Layer 9 of a small transformer language model trained on English Wikipedia (15 layers, counted from 0, width 64).
Take only the direct path to the model's output, skipping the later layers: a vector added to the residual stream pushes a token's score in proportion to its dot product with that token's output vector.

Output vectors of the tokens that the questions are about. A number n stands for (n - 128) times 0.026.
"rated": 162, 99, 103, 151, 121, 68, 144, 164, 136, 134, 145, 96, 152, 138, 113, 148, 144, 163, 211, 77, 137, 118, 106, 132, 123, 97, 126, 120, 113, 97, 89, 145, 91, 156, 133, 78, 171, 158, 81, 162, 169, 103, 122, 131, 118, 127, 122, 108, 128, 143, 118, 185, 110, 66, 141, 170, 91, 146, 152, 193, 122, 140, 99, 84
"ings": 67, 151, 141, 154, 125, 161, 139, 134, 86, 102, 121, 120, 97, 156, 133, 128, 152, 175, 108, 131, 104, 114, 98, 118, 91, 129, 104, 140, 123, 151, 102, 145, 119, 120, 88, 158, 133, 143, 124, 127, 144, 142, 122, 177, 146, 93, 150, 145, 72, 137, 116, 169, 138, 120, 96, 129, 128, 133, 133, 146, 116, 161, 154, 115
"ited": 151, 142, 153, 131, 119, 128, 134, 126, 151, 127, 143, 97, 93, 94, 133, 133, 136, 153, 200, 83, 156, 128, 130, 128, 178, 105, 150, 139, 119, 124, 88, 97, 111, 152, 134, 97, 162, 171, 84, 98, 130, 82, 132, 138, 123, 112, 99, 135, 100, 123, 174, 137, 161, 156, 104, 123, 89, 120, 180, 179, 94, 114, 88, 119
"ropoda": 147, 122, 115, 228, 187, 71, 89, 146, 104, 123, 199, 85, 196, 192, 130, 154, 134, 128, 80, 142, 77, 129, 52, 142, 124, 60, 153, 137, 117, 136, 168, 72, 93, 132, 124, 149, 191, 45, 113, 96, 130, 79, 143, 137, 157, 118, 97, 79, 81, 192, 94, 140, 128, 118, 97, 152, 116, 157, 153, 120, 142, 115, 184, 184
"die": 118, 159, 115, 132, 186, 94, 96, 122, 101, 107, 144, 108, 178, 77, 138, 167, 143, 128, 162, 112, 142, 130, 118, 132, 141, 119, 106, 123, 122, 135, 134, 120, 111, 138, 157, 101, 123, 103, 94, 163, 144, 102, 127, 136, 156, 127, 138, 139, 154, 169, 152, 122, 110, 115, 140, 109, 101, 153, 151, 123, 116, 104, 94, 110
"ampton": 97, 108, 151, 148, 176, 101, 112, 131, 90, 108, 160, 110, 154, 102, 132, 115, 134, 134, 113, 119, 127, 105, 144, 136, 91, 104, 101, 157, 131, 141, 122, 138, 133, 182, 110, 153, 87, 121, 111, 152, 150, 103, 121, 148, 173, 102, 121, 100, 96, 135, 150, 136, 134, 143, 152, 126, 129, 148, 133, 128, 83, 139, 160, 140
"hens": 174, 147, 168, 110, 142, 81, 72, 85, 145, 103, 137, 93, 122, 175, 164, 119, 169, 98, 160, 121, 101, 70, 111, 131, 106, 137, 157, 120, 121, 149, 123, 116, 108, 116, 131, 98, 178, 83, 127, 196, 102, 110, 114, 119, 148, 119, 124, 160, 104, 148, 115, 146, 102, 82, 143, 153, 83, 134, 140, 142, 152, 167, 162, 160
"abeth": 128, 162, 163, 148, 147, 81, 76, 97, 140, 112, 171, 109, 181, 112, 194, 150, 146, 196, 125, 89, 121, 134, 107, 137, 136, 136, 92, 122, 130, 140, 126, 149, 84, 181, 88, 37, 97, 61, 106, 109, 60, 145, 145, 133, 159, 117, 99, 156, 92, 133, 160, 144, 145, 90, 146, 184, 103, 177, 153, 129, 156, 144, 95, 107
"usc": 146, 161, 145, 150, 137, 140, 134, 139, 98, 172, 135, 105, 120, 148, 183, 127, 152, 147, 122, 146, 120, 98, 100, 125, 100, 100, 111, 119, 122, 122, 103, 107, 91, 137, 111, 127, 134, 146, 107, 78, 148, 168, 156, 109, 151, 109, 120, 129, 77, 123, 108, 137, 136, 134, 164, 140, 142, 155, 145, 124, 104, 113, 97, 133
"ences": 87, 137, 134, 164, 107, 134, 146, 144, 138, 107, 120, 116, 86, 123, 97, 155, 182, 144, 160, 121, 142, 139, 84, 126, 136, 97, 145, 151, 112, 135, 98, 126, 54, 108, 109, 130, 151, 88, 120, 181, 95, 127, 132, 172, 146, 88, 112, 126, 110, 196, 77, 191, 162, 143, 112, 117, 97, 156, 152, 157, 116, 114, 150, 113
" the": 113, 124, 166, 116, 140, 140, 120, 123, 153, 123, 119, 141, 130, 100, 114, 103, 127, 114, 190, 132, 144, 122, 100, 138, 121, 138, 129, 123, 146, 130, 131, 129, 113, 100, 128, 146, 135, 127, 143, 162, 142, 113, 140, 115, 120, 127, 102, 134, 106, 120, 104, 101, 112, 121, 112, 121, 165, 115, 113, 157, 159, 144, 147, 109
" Forces": 159, 80, 145, 140, 135, 107, 108, 112, 138, 146, 111, 121, 144, 118, 136, 152, 118, 121, 143, 130, 80, 135, 92, 135, 138, 92, 121, 163, 128, 133, 104, 130, 125, 187, 68, 84, 168, 91, 131, 148, 107, 127, 140, 151, 150, 123, 131, 115, 133, 203, 179, 133, 124, 105, 120, 86, 129, 168, 144, 141, 101, 127, 89, 145
"istrict": 126, 113, 165, 151, 159, 99, 114, 87, 95, 110, 143, 104, 195, 140, 137, 133, 141, 118, 138, 136, 147, 122, 137, 128, 107, 85, 99, 137, 115, 71, 101, 139, 131, 150, 127, 103, 129, 119, 101, 166, 116, 121, 173, 168, 148, 116, 104, 102, 126, 201, 149, 119, 149, 112, 173, 92, 114, 114, 145, 121, 119, 112, 117, 164
"Species": 75, 148, 117, 173, 113, 137, 104, 94, 122, 127, 166, 92, 185, 121, 169, 165, 142, 102, 166, 161, 105, 117, 97, 136, 141, 97, 156, 117, 107, 100, 189, 115, 78, 116, 67, 105, 153, 70, 107, 105, 125, 173, 175, 119, 155, 155, 121, 150, 6, 134, 113, 148, 132, 153, 133, 138, 151, 75, 142, 150, 149, 140, 149, 145
"bles": 111, 153, 157, 105, 130, 65, 116, 91, 154, 164, 121, 119, 207, 143, 157, 129, 153, 119, 107, 121, 138, 117, 106, 132, 108, 121, 163, 152, 117, 157, 165, 101, 75, 162, 133, 93, 95, 107, 115, 114, 132, 156, 75, 173, 129, 101, 85, 167, 117, 179, 179, 141, 121, 118, 68, 132, 72, 124, 166, 140, 131, 174, 101, 116
"oup": 90, 115, 136, 135, 125, 88, 125, 102, 118, 160, 109, 116, 146, 124, 156, 132, 117, 181, 111, 142, 102, 122, 163, 137, 102, 106, 81, 137, 125, 159, 129, 105, 122, 143, 122, 133, 122, 114, 84, 107, 105, 149, 163, 182, 143, 136, 101, 112, 144, 149, 142, 143, 152, 108, 138, 146, 70, 116, 150, 117, 135, 164, 135, 147
".com": 126, 159, 124, 182, 93, 94, 110, 97, 168, 108, 119, 119, 159, 106, 186, 143, 135, 99, 141, 100, 104, 97, 80, 114, 92, 87, 124, 135, 126, 118, 113, 125, 127, 155, 153, 105, 135, 132, 155, 104, 140, 155, 97, 184, 145, 104, 150, 126, 116, 161, 164, 139, 167, 137, 129, 152, 98, 100, 143, 110, 159, 115, 152, 103
" been": 114, 157, 160, 150, 164, 100, 103, 115, 143, 150, 100, 123, 116, 101, 125, 99, 105, 117, 173, 99, 145, 140, 72, 135, 114, 145, 158, 113, 107, 141, 137, 111, 86, 188, 101, 82, 162, 131, 137, 108, 148, 111, 153, 140, 108, 135, 86, 111, 107, 103, 113, 141, 105, 134, 102, 174, 129, 137, 150, 189, 173, 118, 178, 123
"N": 124, 153, 127, 114, 122, 119, 129, 94, 114, 142, 111, 117, 124, 150, 105, 152, 126, 90, 137, 139, 135, 139, 152, 129, 109, 132, 135, 142, 128, 112, 161, 140, 151, 154, 110, 125, 129, 106, 135, 103, 135, 162, 122, 102, 147, 148, 121, 144, 137, 103, 110, 118, 130, 136, 128, 128, 112, 114, 127, 123, 142, 150, 112, 122
"heast": 146, 122, 162, 152, 161, 55, 52, 78, 134, 121, 197, 91, 220, 123, 118, 173, 91, 167, 143, 97, 59, 127, 95, 137, 129, 72, 135, 130, 124, 119, 118, 124, 84, 159, 128, 109, 171, 122, 135, 173, 55, 109, 157, 153, 148, 121, 121, 101, 73, 132, 134, 149, 139, 111, 178, 169, 147, 117, 138, 180, 133, 137, 74, 165
"mond": 111, 128, 137, 130, 175, 80, 101, 135, 98, 149, 162, 102, 173, 94, 168, 139, 166, 151, 139, 101, 138, 131, 109, 137, 133, 119, 114, 115, 126, 117, 131, 130, 127, 131, 99, 105, 74, 88, 93, 142, 128, 166, 118, 135, 162, 95, 109, 177, 110, 136, 191, 139, 173, 158, 122, 119, 128, 155, 132, 111, 86, 157, 100, 90
"tr": 151, 155, 89, 134, 176, 126, 116, 120, 109, 150, 128, 104, 172, 118, 110, 140, 139, 149, 96, 140, 84, 99, 139, 132, 134, 87, 144, 112, 129, 136, 113, 113, 103, 132, 150, 145, 132, 140, 89, 146, 151, 133, 81, 85, 134, 134, 109, 148, 122, 171, 128, 113, 165, 115, 128, 108, 155, 144, 146, 134, 138, 109, 125, 133
"\n\n": 119, 124, 133, 137, 96, 145, 153, 104, 148, 167, 127, 129, 118, 106, 158, 140, 134, 86, 123, 99, 122, 156, 116, 123, 139, 126, 148, 158, 133, 133, 87, 123, 111, 100, 153, 111, 134, 98, 169, 102, 165, 149, 138, 158, 123, 89, 142, 126, 93, 155, 138, 123, 95, 125, 131, 138, 145, 83, 136, 85, 156, 139, 127, 144
" who": 117, 157, 171, 140, 89, 128, 100, 131, 121, 145, 99, 144, 144, 96, 139, 168, 159, 141, 174, 97, 129, 120, 133, 135, 142, 129, 167, 117, 137, 151, 103, 140, 126, 170, 108, 93, 117, 130, 115, 120, 141, 140, 129, 130, 144, 141, 124, 108, 77, 110, 141, 124, 114, 119, 115, 135, 100, 112, 136, 100, 152, 101, 112, 145
"ness": 141, 119, 139, 146, 170, 132, 132, 74, 99, 108, 116, 129, 153, 123, 115, 154, 151, 149, 127, 95, 117, 132, 97, 127, 114, 115, 118, 116, 128, 119, 79, 139, 136, 152, 82, 118, 143, 118, 133, 147, 132, 106, 96, 175, 134, 157, 129, 135, 129, 194, 112, 156, 111, 134, 114, 137, 126, 155, 152, 106, 97, 169, 96, 139
"oss": 158, 134, 101, 144, 155, 133, 129, 124, 94, 115, 104, 120, 108, 105, 128, 146, 114, 132, 126, 155, 111, 94, 146, 125, 96, 117, 147, 127, 125, 119, 127, 140, 105, 115, 135, 91, 163, 141, 126, 119, 124, 95, 120, 129, 167, 122, 104, 115, 139, 156, 126, 152, 151, 138, 97, 177, 130, 139, 144, 113, 152, 132, 149, 129
" it": 125, 161, 144, 134, 150, 118, 117, 127, 149, 110, 116, 137, 117, 115, 109, 116, 141, 141, 187, 110, 117, 106, 115, 134, 89, 121, 140, 115, 124, 137, 123, 152, 108, 138, 113, 161, 138, 131, 151, 137, 118, 133, 125, 133, 118, 128, 128, 141, 90, 135, 108, 113, 102, 141, 94, 152, 134, 125, 118, 138, 152, 141, 117, 138
"emic": 161, 124, 169, 161, 122, 101, 89, 128, 93, 167, 142, 118, 164, 101, 133, 159, 136, 119, 159, 117, 90, 44, 81, 120, 97, 114, 169, 163, 112, 139, 80, 155, 56, 161, 153, 167, 118, 38, 95, 112, 149, 141, 178, 161, 152, 126, 96, 49, 82, 146, 105, 154, 158, 142, 111, 172, 61, 109, 161, 196, 146, 194, 125, 151
" code": 122, 106, 134, 141, 92, 91, 135, 96, 160, 133, 143, 132, 154, 160, 134, 149, 140, 124, 128, 158, 92, 89, 128, 122, 93, 109, 116, 145, 114, 124, 160, 163, 124, 115, 119, 109, 169, 97, 92, 114, 137, 140, 138, 136, 122, 119, 129, 112, 118, 173, 137, 108, 167, 162, 123, 142, 140, 96, 143, 149, 119, 134, 108, 118
"ify": 146, 129, 187, 134, 127, 122, 77, 92, 130, 122, 107, 117, 114, 123, 111, 133, 107, 163, 140, 115, 132, 145, 113, 134, 147, 94, 102, 108, 121, 186, 105, 93, 104, 143, 130, 186, 163, 144, 86, 177, 120, 144, 135, 132, 142, 112, 133, 100, 110, 165, 104, 158, 174, 91, 95, 112, 102, 143, 159, 146, 144, 85, 140, 135

Each question shows what one neuron of this layer's MLP adds at an activation of 1. A number n stands for (n - 128) times 0.0043.

n127: 141, 127, 113, 141, 110, 118, 143, 128, 133, 114, 116, 107, 133, 125, 125, 113, 141, 96, 123, 118, 156, 148, 103, 138, 156, 140, 116, 124, 166, 109, 138, 160, 114, 114, 125, 167, 114, 132, 114, 135, 135, 117, 115, 133, 108, 120, 107, 118, 135, 106, 136, 129, 134, 106, 129, 113, 163, 131, 134, 152, 147, 129, 129, 138
Which two tokens does it push up most, strongest first? " the", "rated"

n98: 169, 148, 133, 128, 145, 85, 163, 153, 130, 128, 120, 171, 133, 149, 120, 121, 66, 126, 107, 111, 142, 134, 175, 93, 139, 166, 98, 105, 118, 118, 98, 105, 140, 158, 128, 125, 142, 81, 125, 105, 137, 117, 132, 121, 137, 128, 137, 205, 122, 106, 104, 154, 132, 104, 129, 79, 146, 106, 122, 117, 169, 149, 97, 145
Which two tokens does it push up most, strongest first? "N", "abeth"

n32: 129, 142, 149, 130, 107, 146, 141, 145, 135, 109, 109, 122, 122, 145, 141, 95, 124, 130, 94, 126, 128, 127, 108, 177, 136, 97, 143, 166, 128, 117, 116, 179, 102, 165, 143, 173, 93, 108, 136, 139, 148, 170, 87, 119, 108, 120, 99, 130, 110, 121, 93, 94, 121, 117, 146, 147, 156, 115, 86, 61, 121, 167, 145, 173
Pushed down most: "ited"

n229: 147, 118, 147, 126, 135, 90, 110, 111, 122, 118, 87, 140, 97, 156, 154, 180, 130, 123, 109, 95, 121, 135, 148, 145, 119, 113, 135, 105, 131, 126, 90, 57, 96, 146, 165, 173, 63, 147, 98, 105, 188, 116, 130, 131, 100, 205, 136, 154, 109, 153, 175, 107, 137, 137, 167, 117, 143, 147, 101, 102, 141, 131, 106, 152
Which of these tokens does it push up most? "tr"

n124: 125, 171, 156, 79, 163, 131, 155, 171, 169, 171, 123, 153, 147, 103, 59, 134, 128, 123, 140, 117, 109, 69, 125, 74, 146, 150, 158, 106, 86, 158, 140, 166, 102, 126, 126, 130, 151, 126, 117, 89, 138, 134, 152, 185, 98, 134, 155, 126, 112, 108, 140, 149, 100, 62, 102, 128, 169, 131, 154, 73, 126, 87, 112, 134
Which of these tokens does it push up most? " who"

n302: 108, 145, 138, 122, 142, 97, 119, 123, 142, 142, 129, 139, 153, 169, 121, 132, 101, 104, 119, 115, 106, 99, 112, 109, 146, 114, 173, 123, 149, 143, 103, 107, 131, 112, 142, 106, 127, 153, 124, 112, 98, 155, 135, 182, 137, 118, 125, 111, 137, 143, 132, 151, 137, 124, 111, 142, 144, 137, 121, 125, 141, 147, 96, 78
Which two tokens does it push up most, strongest first? "bles", "heast"

n246: 179, 132, 126, 122, 162, 127, 95, 158, 142, 125, 78, 89, 103, 130, 102, 162, 91, 129, 164, 113, 155, 134, 116, 193, 140, 88, 139, 183, 126, 182, 104, 147, 159, 103, 114, 125, 133, 123, 166, 127, 74, 139, 112, 95, 109, 130, 100, 68, 132, 167, 142, 143, 160, 147, 145, 123, 145, 129, 152, 84, 103, 104, 92, 104
Which of these tokens does it push up most? " Forces"

n81: 105, 125, 107, 113, 160, 135, 145, 137, 129, 91, 81, 127, 99, 102, 126, 141, 117, 140, 203, 97, 157, 154, 150, 144, 107, 103, 119, 170, 158, 138, 121, 188, 103, 139, 100, 162, 132, 121, 145, 132, 121, 118, 103, 135, 82, 173, 109, 110, 79, 92, 88, 121, 128, 150, 96, 170, 149, 93, 104, 154, 217, 151, 118, 91
Which of these tokens does it push up most? " it"

n269: 110, 93, 133, 99, 146, 88, 156, 117, 126, 117, 116, 110, 170, 152, 115, 123, 136, 81, 125, 103, 154, 118, 98, 120, 144, 121, 137, 143, 138, 171, 104, 103, 122, 95, 162, 123, 155, 111, 110, 124, 152, 119, 122, 197, 137, 138, 105, 154, 136, 141, 131, 179, 131, 137, 112, 135, 148, 137, 139, 112, 114, 118, 117, 93
Which of these tokens does it push up most? "bles"

n198: 170, 91, 97, 123, 126, 142, 130, 135, 93, 168, 146, 197, 79, 122, 121, 124, 131, 130, 127, 135, 145, 127, 136, 118, 139, 132, 104, 143, 135, 120, 104, 114, 100, 115, 123, 116, 159, 155, 122, 138, 146, 109, 122, 125, 108, 134, 136, 141, 124, 139, 153, 107, 161, 113, 120, 119, 128, 119, 120, 127, 143, 133, 115, 115
Which of these tokens does it push up most? "ited"

n110: 147, 119, 92, 143, 149, 142, 161, 120, 102, 122, 102, 153, 94, 137, 135, 137, 144, 178, 111, 141, 118, 123, 140, 105, 149, 134, 126, 134, 145, 137, 90, 139, 98, 156, 104, 176, 79, 99, 120, 138, 149, 125, 132, 155, 120, 149, 87, 183, 115, 87, 154, 158, 64, 116, 62, 141, 157, 92, 139, 126, 112, 164, 129, 105
Which of these tokens does it push up most? "ings"

n256: 126, 119, 100, 126, 146, 130, 117, 120, 85, 146, 111, 132, 146, 133, 124, 145, 135, 131, 97, 109, 118, 79, 155, 113, 128, 126, 113, 134, 112, 161, 125, 122, 118, 138, 176, 166, 86, 162, 155, 109, 129, 117, 109, 136, 125, 121, 135, 125, 134, 157, 113, 133, 157, 106, 140, 136, 170, 121, 139, 100, 113, 104, 151, 129
Which two tokens does it push up most, strongest first? "tr", "ampton"

n172: 100, 140, 114, 152, 105, 121, 169, 126, 137, 142, 150, 143, 124, 120, 123, 126, 139, 136, 130, 138, 159, 128, 134, 138, 131, 164, 77, 135, 91, 131, 92, 119, 116, 69, 87, 83, 135, 142, 159, 113, 134, 150, 149, 110, 125, 125, 125, 112, 119, 105, 131, 103, 136, 142, 147, 130, 188, 108, 110, 108, 164, 154, 128, 138
Which two tokens does it push up most, strongest first? "\n\n", "Species"

n41: 102, 145, 138, 130, 131, 87, 165, 118, 108, 108, 143, 126, 147, 147, 132, 95, 132, 87, 133, 173, 124, 104, 126, 139, 146, 153, 128, 112, 111, 93, 156, 135, 174, 86, 165, 145, 123, 131, 107, 163, 123, 155, 113, 139, 94, 113, 97, 128, 129, 145, 116, 124, 150, 100, 125, 127, 155, 145, 138, 125, 104, 109, 150, 168
Which of these tokens does it push up most? "istrict"

n154: 154, 179, 131, 130, 138, 122, 133, 118, 88, 142, 116, 135, 103, 164, 75, 155, 172, 173, 83, 105, 117, 108, 108, 105, 104, 149, 130, 128, 178, 91, 91, 127, 126, 130, 136, 173, 114, 121, 109, 166, 106, 105, 77, 147, 149, 115, 160, 98, 165, 119, 101, 135, 141, 169, 172, 88, 109, 119, 152, 116, 95, 188, 81, 141
Which of these tokens does it push up most? "ness"

n286: 109, 136, 195, 121, 111, 150, 110, 185, 147, 91, 103, 236, 159, 134, 123, 187, 145, 127, 105, 92, 105, 104, 84, 150, 150, 151, 149, 102, 117, 141, 141, 147, 107, 141, 138, 138, 112, 115, 136, 110, 117, 107, 210, 143, 78, 120, 100, 111, 67, 138, 161, 124, 148, 156, 64, 143, 158, 113, 131, 54, 95, 128, 111, 128
Which two tokens does it push up most, strongest first? " who", "emic"

n313: 197, 144, 123, 196, 119, 104, 103, 87, 156, 183, 103, 143, 125, 55, 110, 164, 147, 125, 116, 90, 104, 84, 138, 180, 133, 164, 128, 66, 100, 142, 83, 126, 114, 158, 148, 157, 160, 167, 123, 115, 154, 185, 116, 119, 118, 129, 165, 123, 181, 44, 134, 133, 59, 147, 174, 106, 193, 89, 145, 75, 84, 86, 98, 166
Which of these tokens does it push up most? " who"

n17: 157, 135, 82, 118, 124, 62, 170, 149, 81, 119, 163, 115, 100, 172, 76, 76, 189, 120, 145, 168, 121, 146, 149, 123, 184, 110, 126, 123, 87, 132, 83, 118, 77, 106, 182, 68, 90, 185, 113, 187, 109, 75, 138, 138, 134, 105, 108, 152, 169, 221, 112, 163, 118, 112, 136, 141, 97, 109, 144, 130, 134, 153, 154, 98
Which two tokens does it push up most, strongest first? "rated", "ences"

n162: 118, 103, 133, 138, 90, 168, 181, 133, 181, 134, 157, 153, 153, 76, 110, 159, 129, 124, 156, 139, 101, 178, 97, 103, 97, 124, 106, 137, 137, 116, 154, 128, 121, 106, 111, 119, 186, 116, 127, 106, 117, 151, 105, 124, 102, 116, 116, 152, 85, 142, 127, 68, 147, 183, 104, 94, 137, 152, 146, 134, 122, 88, 146, 146
Pushed down most: "hens"

n119: 119, 146, 124, 100, 134, 101, 127, 132, 139, 136, 131, 110, 149, 136, 91, 116, 113, 97, 98, 97, 105, 90, 121, 159, 150, 141, 132, 142, 133, 117, 153, 104, 144, 166, 161, 159, 110, 129, 146, 139, 155, 170, 150, 108, 128, 136, 114, 103, 159, 133, 132, 149, 112, 100, 132, 109, 149, 141, 82, 147, 114, 120, 135, 108
Which of these tokens does it push up most? "tr"

n44: 155, 97, 157, 144, 102, 85, 123, 155, 155, 147, 164, 192, 127, 121, 134, 159, 105, 104, 148, 117, 130, 146, 84, 107, 151, 132, 127, 184, 133, 154, 126, 111, 149, 111, 137, 131, 98, 174, 140, 150, 148, 107, 89, 111, 81, 106, 120, 104, 91, 170, 114, 103, 195, 104, 148, 111, 82, 77, 144, 111, 120, 161, 123, 107
Which of these tokens does it push up most? ".com"

n295: 143, 113, 100, 139, 149, 144, 141, 139, 98, 142, 152, 85, 97, 117, 90, 106, 150, 116, 149, 131, 169, 131, 126, 159, 110, 147, 132, 96, 64, 141, 91, 130, 139, 149, 134, 101, 144, 130, 146, 135, 97, 123, 137, 138, 102, 109, 145, 145, 172, 101, 124, 127, 58, 169, 142, 119, 176, 130, 154, 97, 144, 143, 99, 166
Which of these tokens does it push up most? "ness"

n230: 117, 96, 195, 65, 110, 146, 130, 158, 172, 132, 116, 78, 136, 147, 76, 134, 86, 135, 121, 129, 155, 144, 99, 154, 110, 124, 129, 160, 149, 105, 110, 164, 121, 97, 218, 135, 79, 146, 152, 144, 116, 116, 136, 124, 164, 95, 144, 145, 137, 128, 101, 116, 107, 109, 108, 140, 128, 139, 143, 139, 100, 130, 154, 93
Which of these tokens does it push up most? " the"

n102: 106, 129, 95, 99, 109, 157, 133, 123, 124, 125, 93, 129, 115, 142, 108, 145, 197, 134, 81, 101, 123, 145, 113, 166, 120, 133, 121, 99, 83, 106, 118, 109, 167, 181, 195, 137, 120, 153, 101, 116, 169, 147, 127, 107, 53, 117, 188, 124, 97, 184, 129, 111, 156, 105, 103, 142, 145, 164, 96, 95, 143, 149, 130, 152
Which of these tokens does it push up most? "tr"

n64: 127, 138, 99, 142, 109, 149, 184, 145, 142, 122, 136, 136, 112, 105, 131, 137, 134, 101, 116, 112, 123, 160, 153, 135, 134, 123, 137, 94, 144, 116, 136, 146, 166, 124, 88, 157, 116, 137, 146, 127, 119, 110, 127, 111, 90, 149, 102, 130, 135, 83, 124, 118, 156, 136, 120, 119, 129, 122, 131, 116, 134, 127, 161, 102
Which two tokens does it push up most, strongest first? "N", " the"

n308: 143, 117, 90, 123, 105, 84, 129, 102, 151, 178, 150, 136, 110, 136, 91, 151, 103, 71, 133, 132, 112, 134, 166, 125, 110, 147, 131, 111, 110, 162, 185, 122, 187, 188, 114, 165, 112, 157, 146, 96, 144, 115, 120, 106, 149, 139, 139, 133, 136, 98, 107, 94, 135, 98, 87, 136, 126, 92, 99, 185, 153, 144, 131, 117
Which of these tokens does it push up most? "N"

n116: 130, 145, 136, 136, 100, 129, 116, 172, 141, 170, 156, 81, 90, 107, 138, 127, 94, 173, 116, 95, 119, 82, 78, 112, 176, 121, 110, 103, 143, 146, 97, 128, 116, 86, 142, 165, 82, 102, 156, 107, 148, 135, 136, 167, 161, 104, 123, 142, 103, 128, 164, 164, 124, 148, 172, 140, 128, 104, 114, 111, 153, 159, 108, 132
Which two tokens does it push up most, strongest first? "emic", "\n\n"

n245: 129, 153, 160, 153, 188, 123, 149, 96, 172, 159, 156, 128, 148, 86, 107, 156, 125, 125, 114, 159, 98, 132, 143, 138, 114, 122, 125, 130, 163, 160, 113, 104, 149, 61, 158, 130, 163, 75, 124, 88, 106, 119, 99, 158, 149, 106, 100, 120, 186, 117, 152, 112, 118, 111, 118, 130, 113, 115, 103, 112, 101, 115, 153, 103
Which of these tokens does it push up most? "ropoda"

n170: 143, 149, 138, 149, 135, 121, 132, 153, 113, 126, 130, 151, 106, 134, 143, 137, 152, 107, 159, 100, 146, 138, 132, 156, 134, 126, 121, 125, 149, 106, 94, 102, 124, 134, 129, 122, 133, 122, 134, 131, 110, 91, 113, 133, 107, 101, 114, 120, 107, 115, 120, 111, 155, 122, 125, 103, 134, 102, 173, 152, 112, 153, 150, 139
Which two tokens does it push up most, strongest first? "ited", "ences"

n139: 98, 125, 105, 116, 117, 148, 119, 136, 173, 51, 117, 202, 93, 125, 163, 106, 127, 110, 134, 95, 145, 179, 58, 155, 141, 120, 116, 150, 124, 131, 93, 118, 155, 132, 122, 160, 149, 110, 138, 159, 154, 129, 145, 185, 141, 82, 156, 160, 88, 138, 99, 123, 114, 118, 85, 130, 120, 157, 121, 122, 148, 102, 91, 139
Which of these tokens does it push up most? "ences"

n159: 139, 122, 97, 111, 133, 137, 160, 82, 150, 115, 146, 121, 124, 125, 97, 124, 102, 120, 167, 192, 158, 143, 150, 136, 119, 88, 124, 123, 154, 160, 97, 137, 140, 122, 83, 79, 134, 111, 154, 128, 196, 124, 111, 140, 96, 100, 145, 160, 148, 162, 150, 85, 117, 84, 114, 150, 132, 153, 128, 112, 129, 92, 127, 124
Which of these tokens does it push up most? " Forces"

n5: 103, 76, 125, 144, 111, 135, 127, 149, 126, 126, 155, 66, 127, 128, 104, 108, 136, 173, 213, 126, 168, 187, 146, 137, 117, 118, 127, 90, 106, 154, 153, 133, 125, 100, 135, 155, 73, 178, 138, 124, 107, 178, 146, 114, 108, 192, 116, 173, 126, 101, 121, 119, 106, 65, 117, 138, 91, 140, 141, 116, 119, 129, 122, 117
Which of these tokens does it push up most? "rated"

n146: 88, 155, 170, 101, 89, 119, 74, 154, 132, 102, 180, 171, 123, 113, 124, 111, 115, 100, 154, 152, 117, 185, 168, 216, 163, 137, 103, 76, 157, 146, 74, 90, 148, 81, 111, 131, 165, 130, 163, 178, 170, 70, 88, 99, 93, 130, 76, 199, 125, 189, 83, 111, 142, 59, 76, 132, 133, 120, 191, 167, 82, 112, 112, 173
Pushed down most: "emic"

n243: 130, 146, 141, 137, 162, 150, 129, 119, 133, 104, 116, 87, 142, 132, 105, 142, 121, 138, 99, 94, 127, 114, 146, 134, 125, 130, 117, 114, 141, 124, 176, 120, 156, 148, 160, 150, 87, 144, 123, 101, 103, 122, 111, 121, 140, 111, 138, 95, 160, 118, 141, 134, 111, 130, 131, 127, 159, 155, 82, 137, 105, 157, 146, 113
Which of these tokens does it push up most? "ampton"

n91: 105, 125, 143, 102, 113, 126, 139, 149, 117, 107, 122, 100, 126, 135, 124, 132, 146, 98, 122, 123, 145, 100, 87, 102, 182, 145, 162, 130, 109, 155, 108, 128, 158, 115, 133, 126, 159, 180, 140, 129, 137, 110, 148, 197, 138, 141, 89, 134, 135, 106, 114, 121, 125, 102, 111, 128, 128, 93, 145, 115, 129, 127, 142, 131
Pushed down most: "abeth"

n133: 116, 100, 103, 108, 162, 109, 140, 138, 137, 135, 103, 101, 135, 132, 123, 89, 93, 160, 125, 150, 139, 116, 171, 102, 140, 126, 121, 146, 114, 178, 164, 131, 171, 107, 129, 116, 119, 121, 88, 145, 118, 176, 130, 130, 165, 126, 136, 117, 138, 97, 121, 101, 127, 119, 128, 146, 122, 96, 129, 102, 152, 147, 104, 158
Which of these tokens does it push up most? "oup"

n271: 133, 134, 88, 131, 125, 82, 66, 127, 130, 159, 144, 74, 130, 116, 53, 144, 174, 191, 94, 157, 155, 106, 159, 161, 136, 84, 194, 105, 62, 142, 134, 164, 138, 162, 92, 122, 129, 208, 115, 108, 141, 127, 134, 155, 162, 99, 131, 137, 176, 111, 104, 87, 91, 117, 121, 130, 136, 153, 99, 145, 108, 153, 127, 109
Which of these tokens does it push up most? "rated"

n70: 178, 119, 114, 150, 147, 98, 138, 111, 94, 129, 177, 161, 118, 187, 123, 124, 158, 48, 108, 145, 127, 189, 118, 149, 122, 193, 107, 94, 115, 163, 72, 91, 78, 177, 115, 121, 68, 132, 41, 160, 196, 170, 122, 75, 139, 99, 113, 161, 159, 115, 130, 144, 90, 105, 157, 147, 108, 97, 100, 172, 125, 158, 137, 126
Which of these tokens does it push up most? "rated"

n66: 131, 134, 135, 113, 102, 143, 113, 123, 173, 117, 130, 104, 136, 82, 145, 175, 101, 165, 144, 148, 113, 131, 169, 145, 134, 177, 151, 163, 91, 114, 45, 144, 99, 40, 128, 168, 127, 143, 191, 116, 101, 145, 96, 115, 65, 137, 214, 57, 180, 121, 156, 153, 92, 137, 78, 83, 173, 116, 141, 127, 91, 159, 124, 107
Pushed down most: "ropoda"

n222: 113, 145, 98, 79, 169, 103, 172, 74, 139, 112, 130, 202, 176, 130, 106, 164, 145, 170, 150, 147, 125, 113, 84, 110, 149, 87, 120, 116, 133, 180, 165, 109, 162, 79, 137, 64, 140, 166, 93, 133, 94, 94, 127, 115, 138, 157, 143, 117, 168, 156, 143, 89, 150, 115, 155, 90, 112, 160, 144, 99, 103, 77, 126, 133
Which of these tokens does it push up most? "die"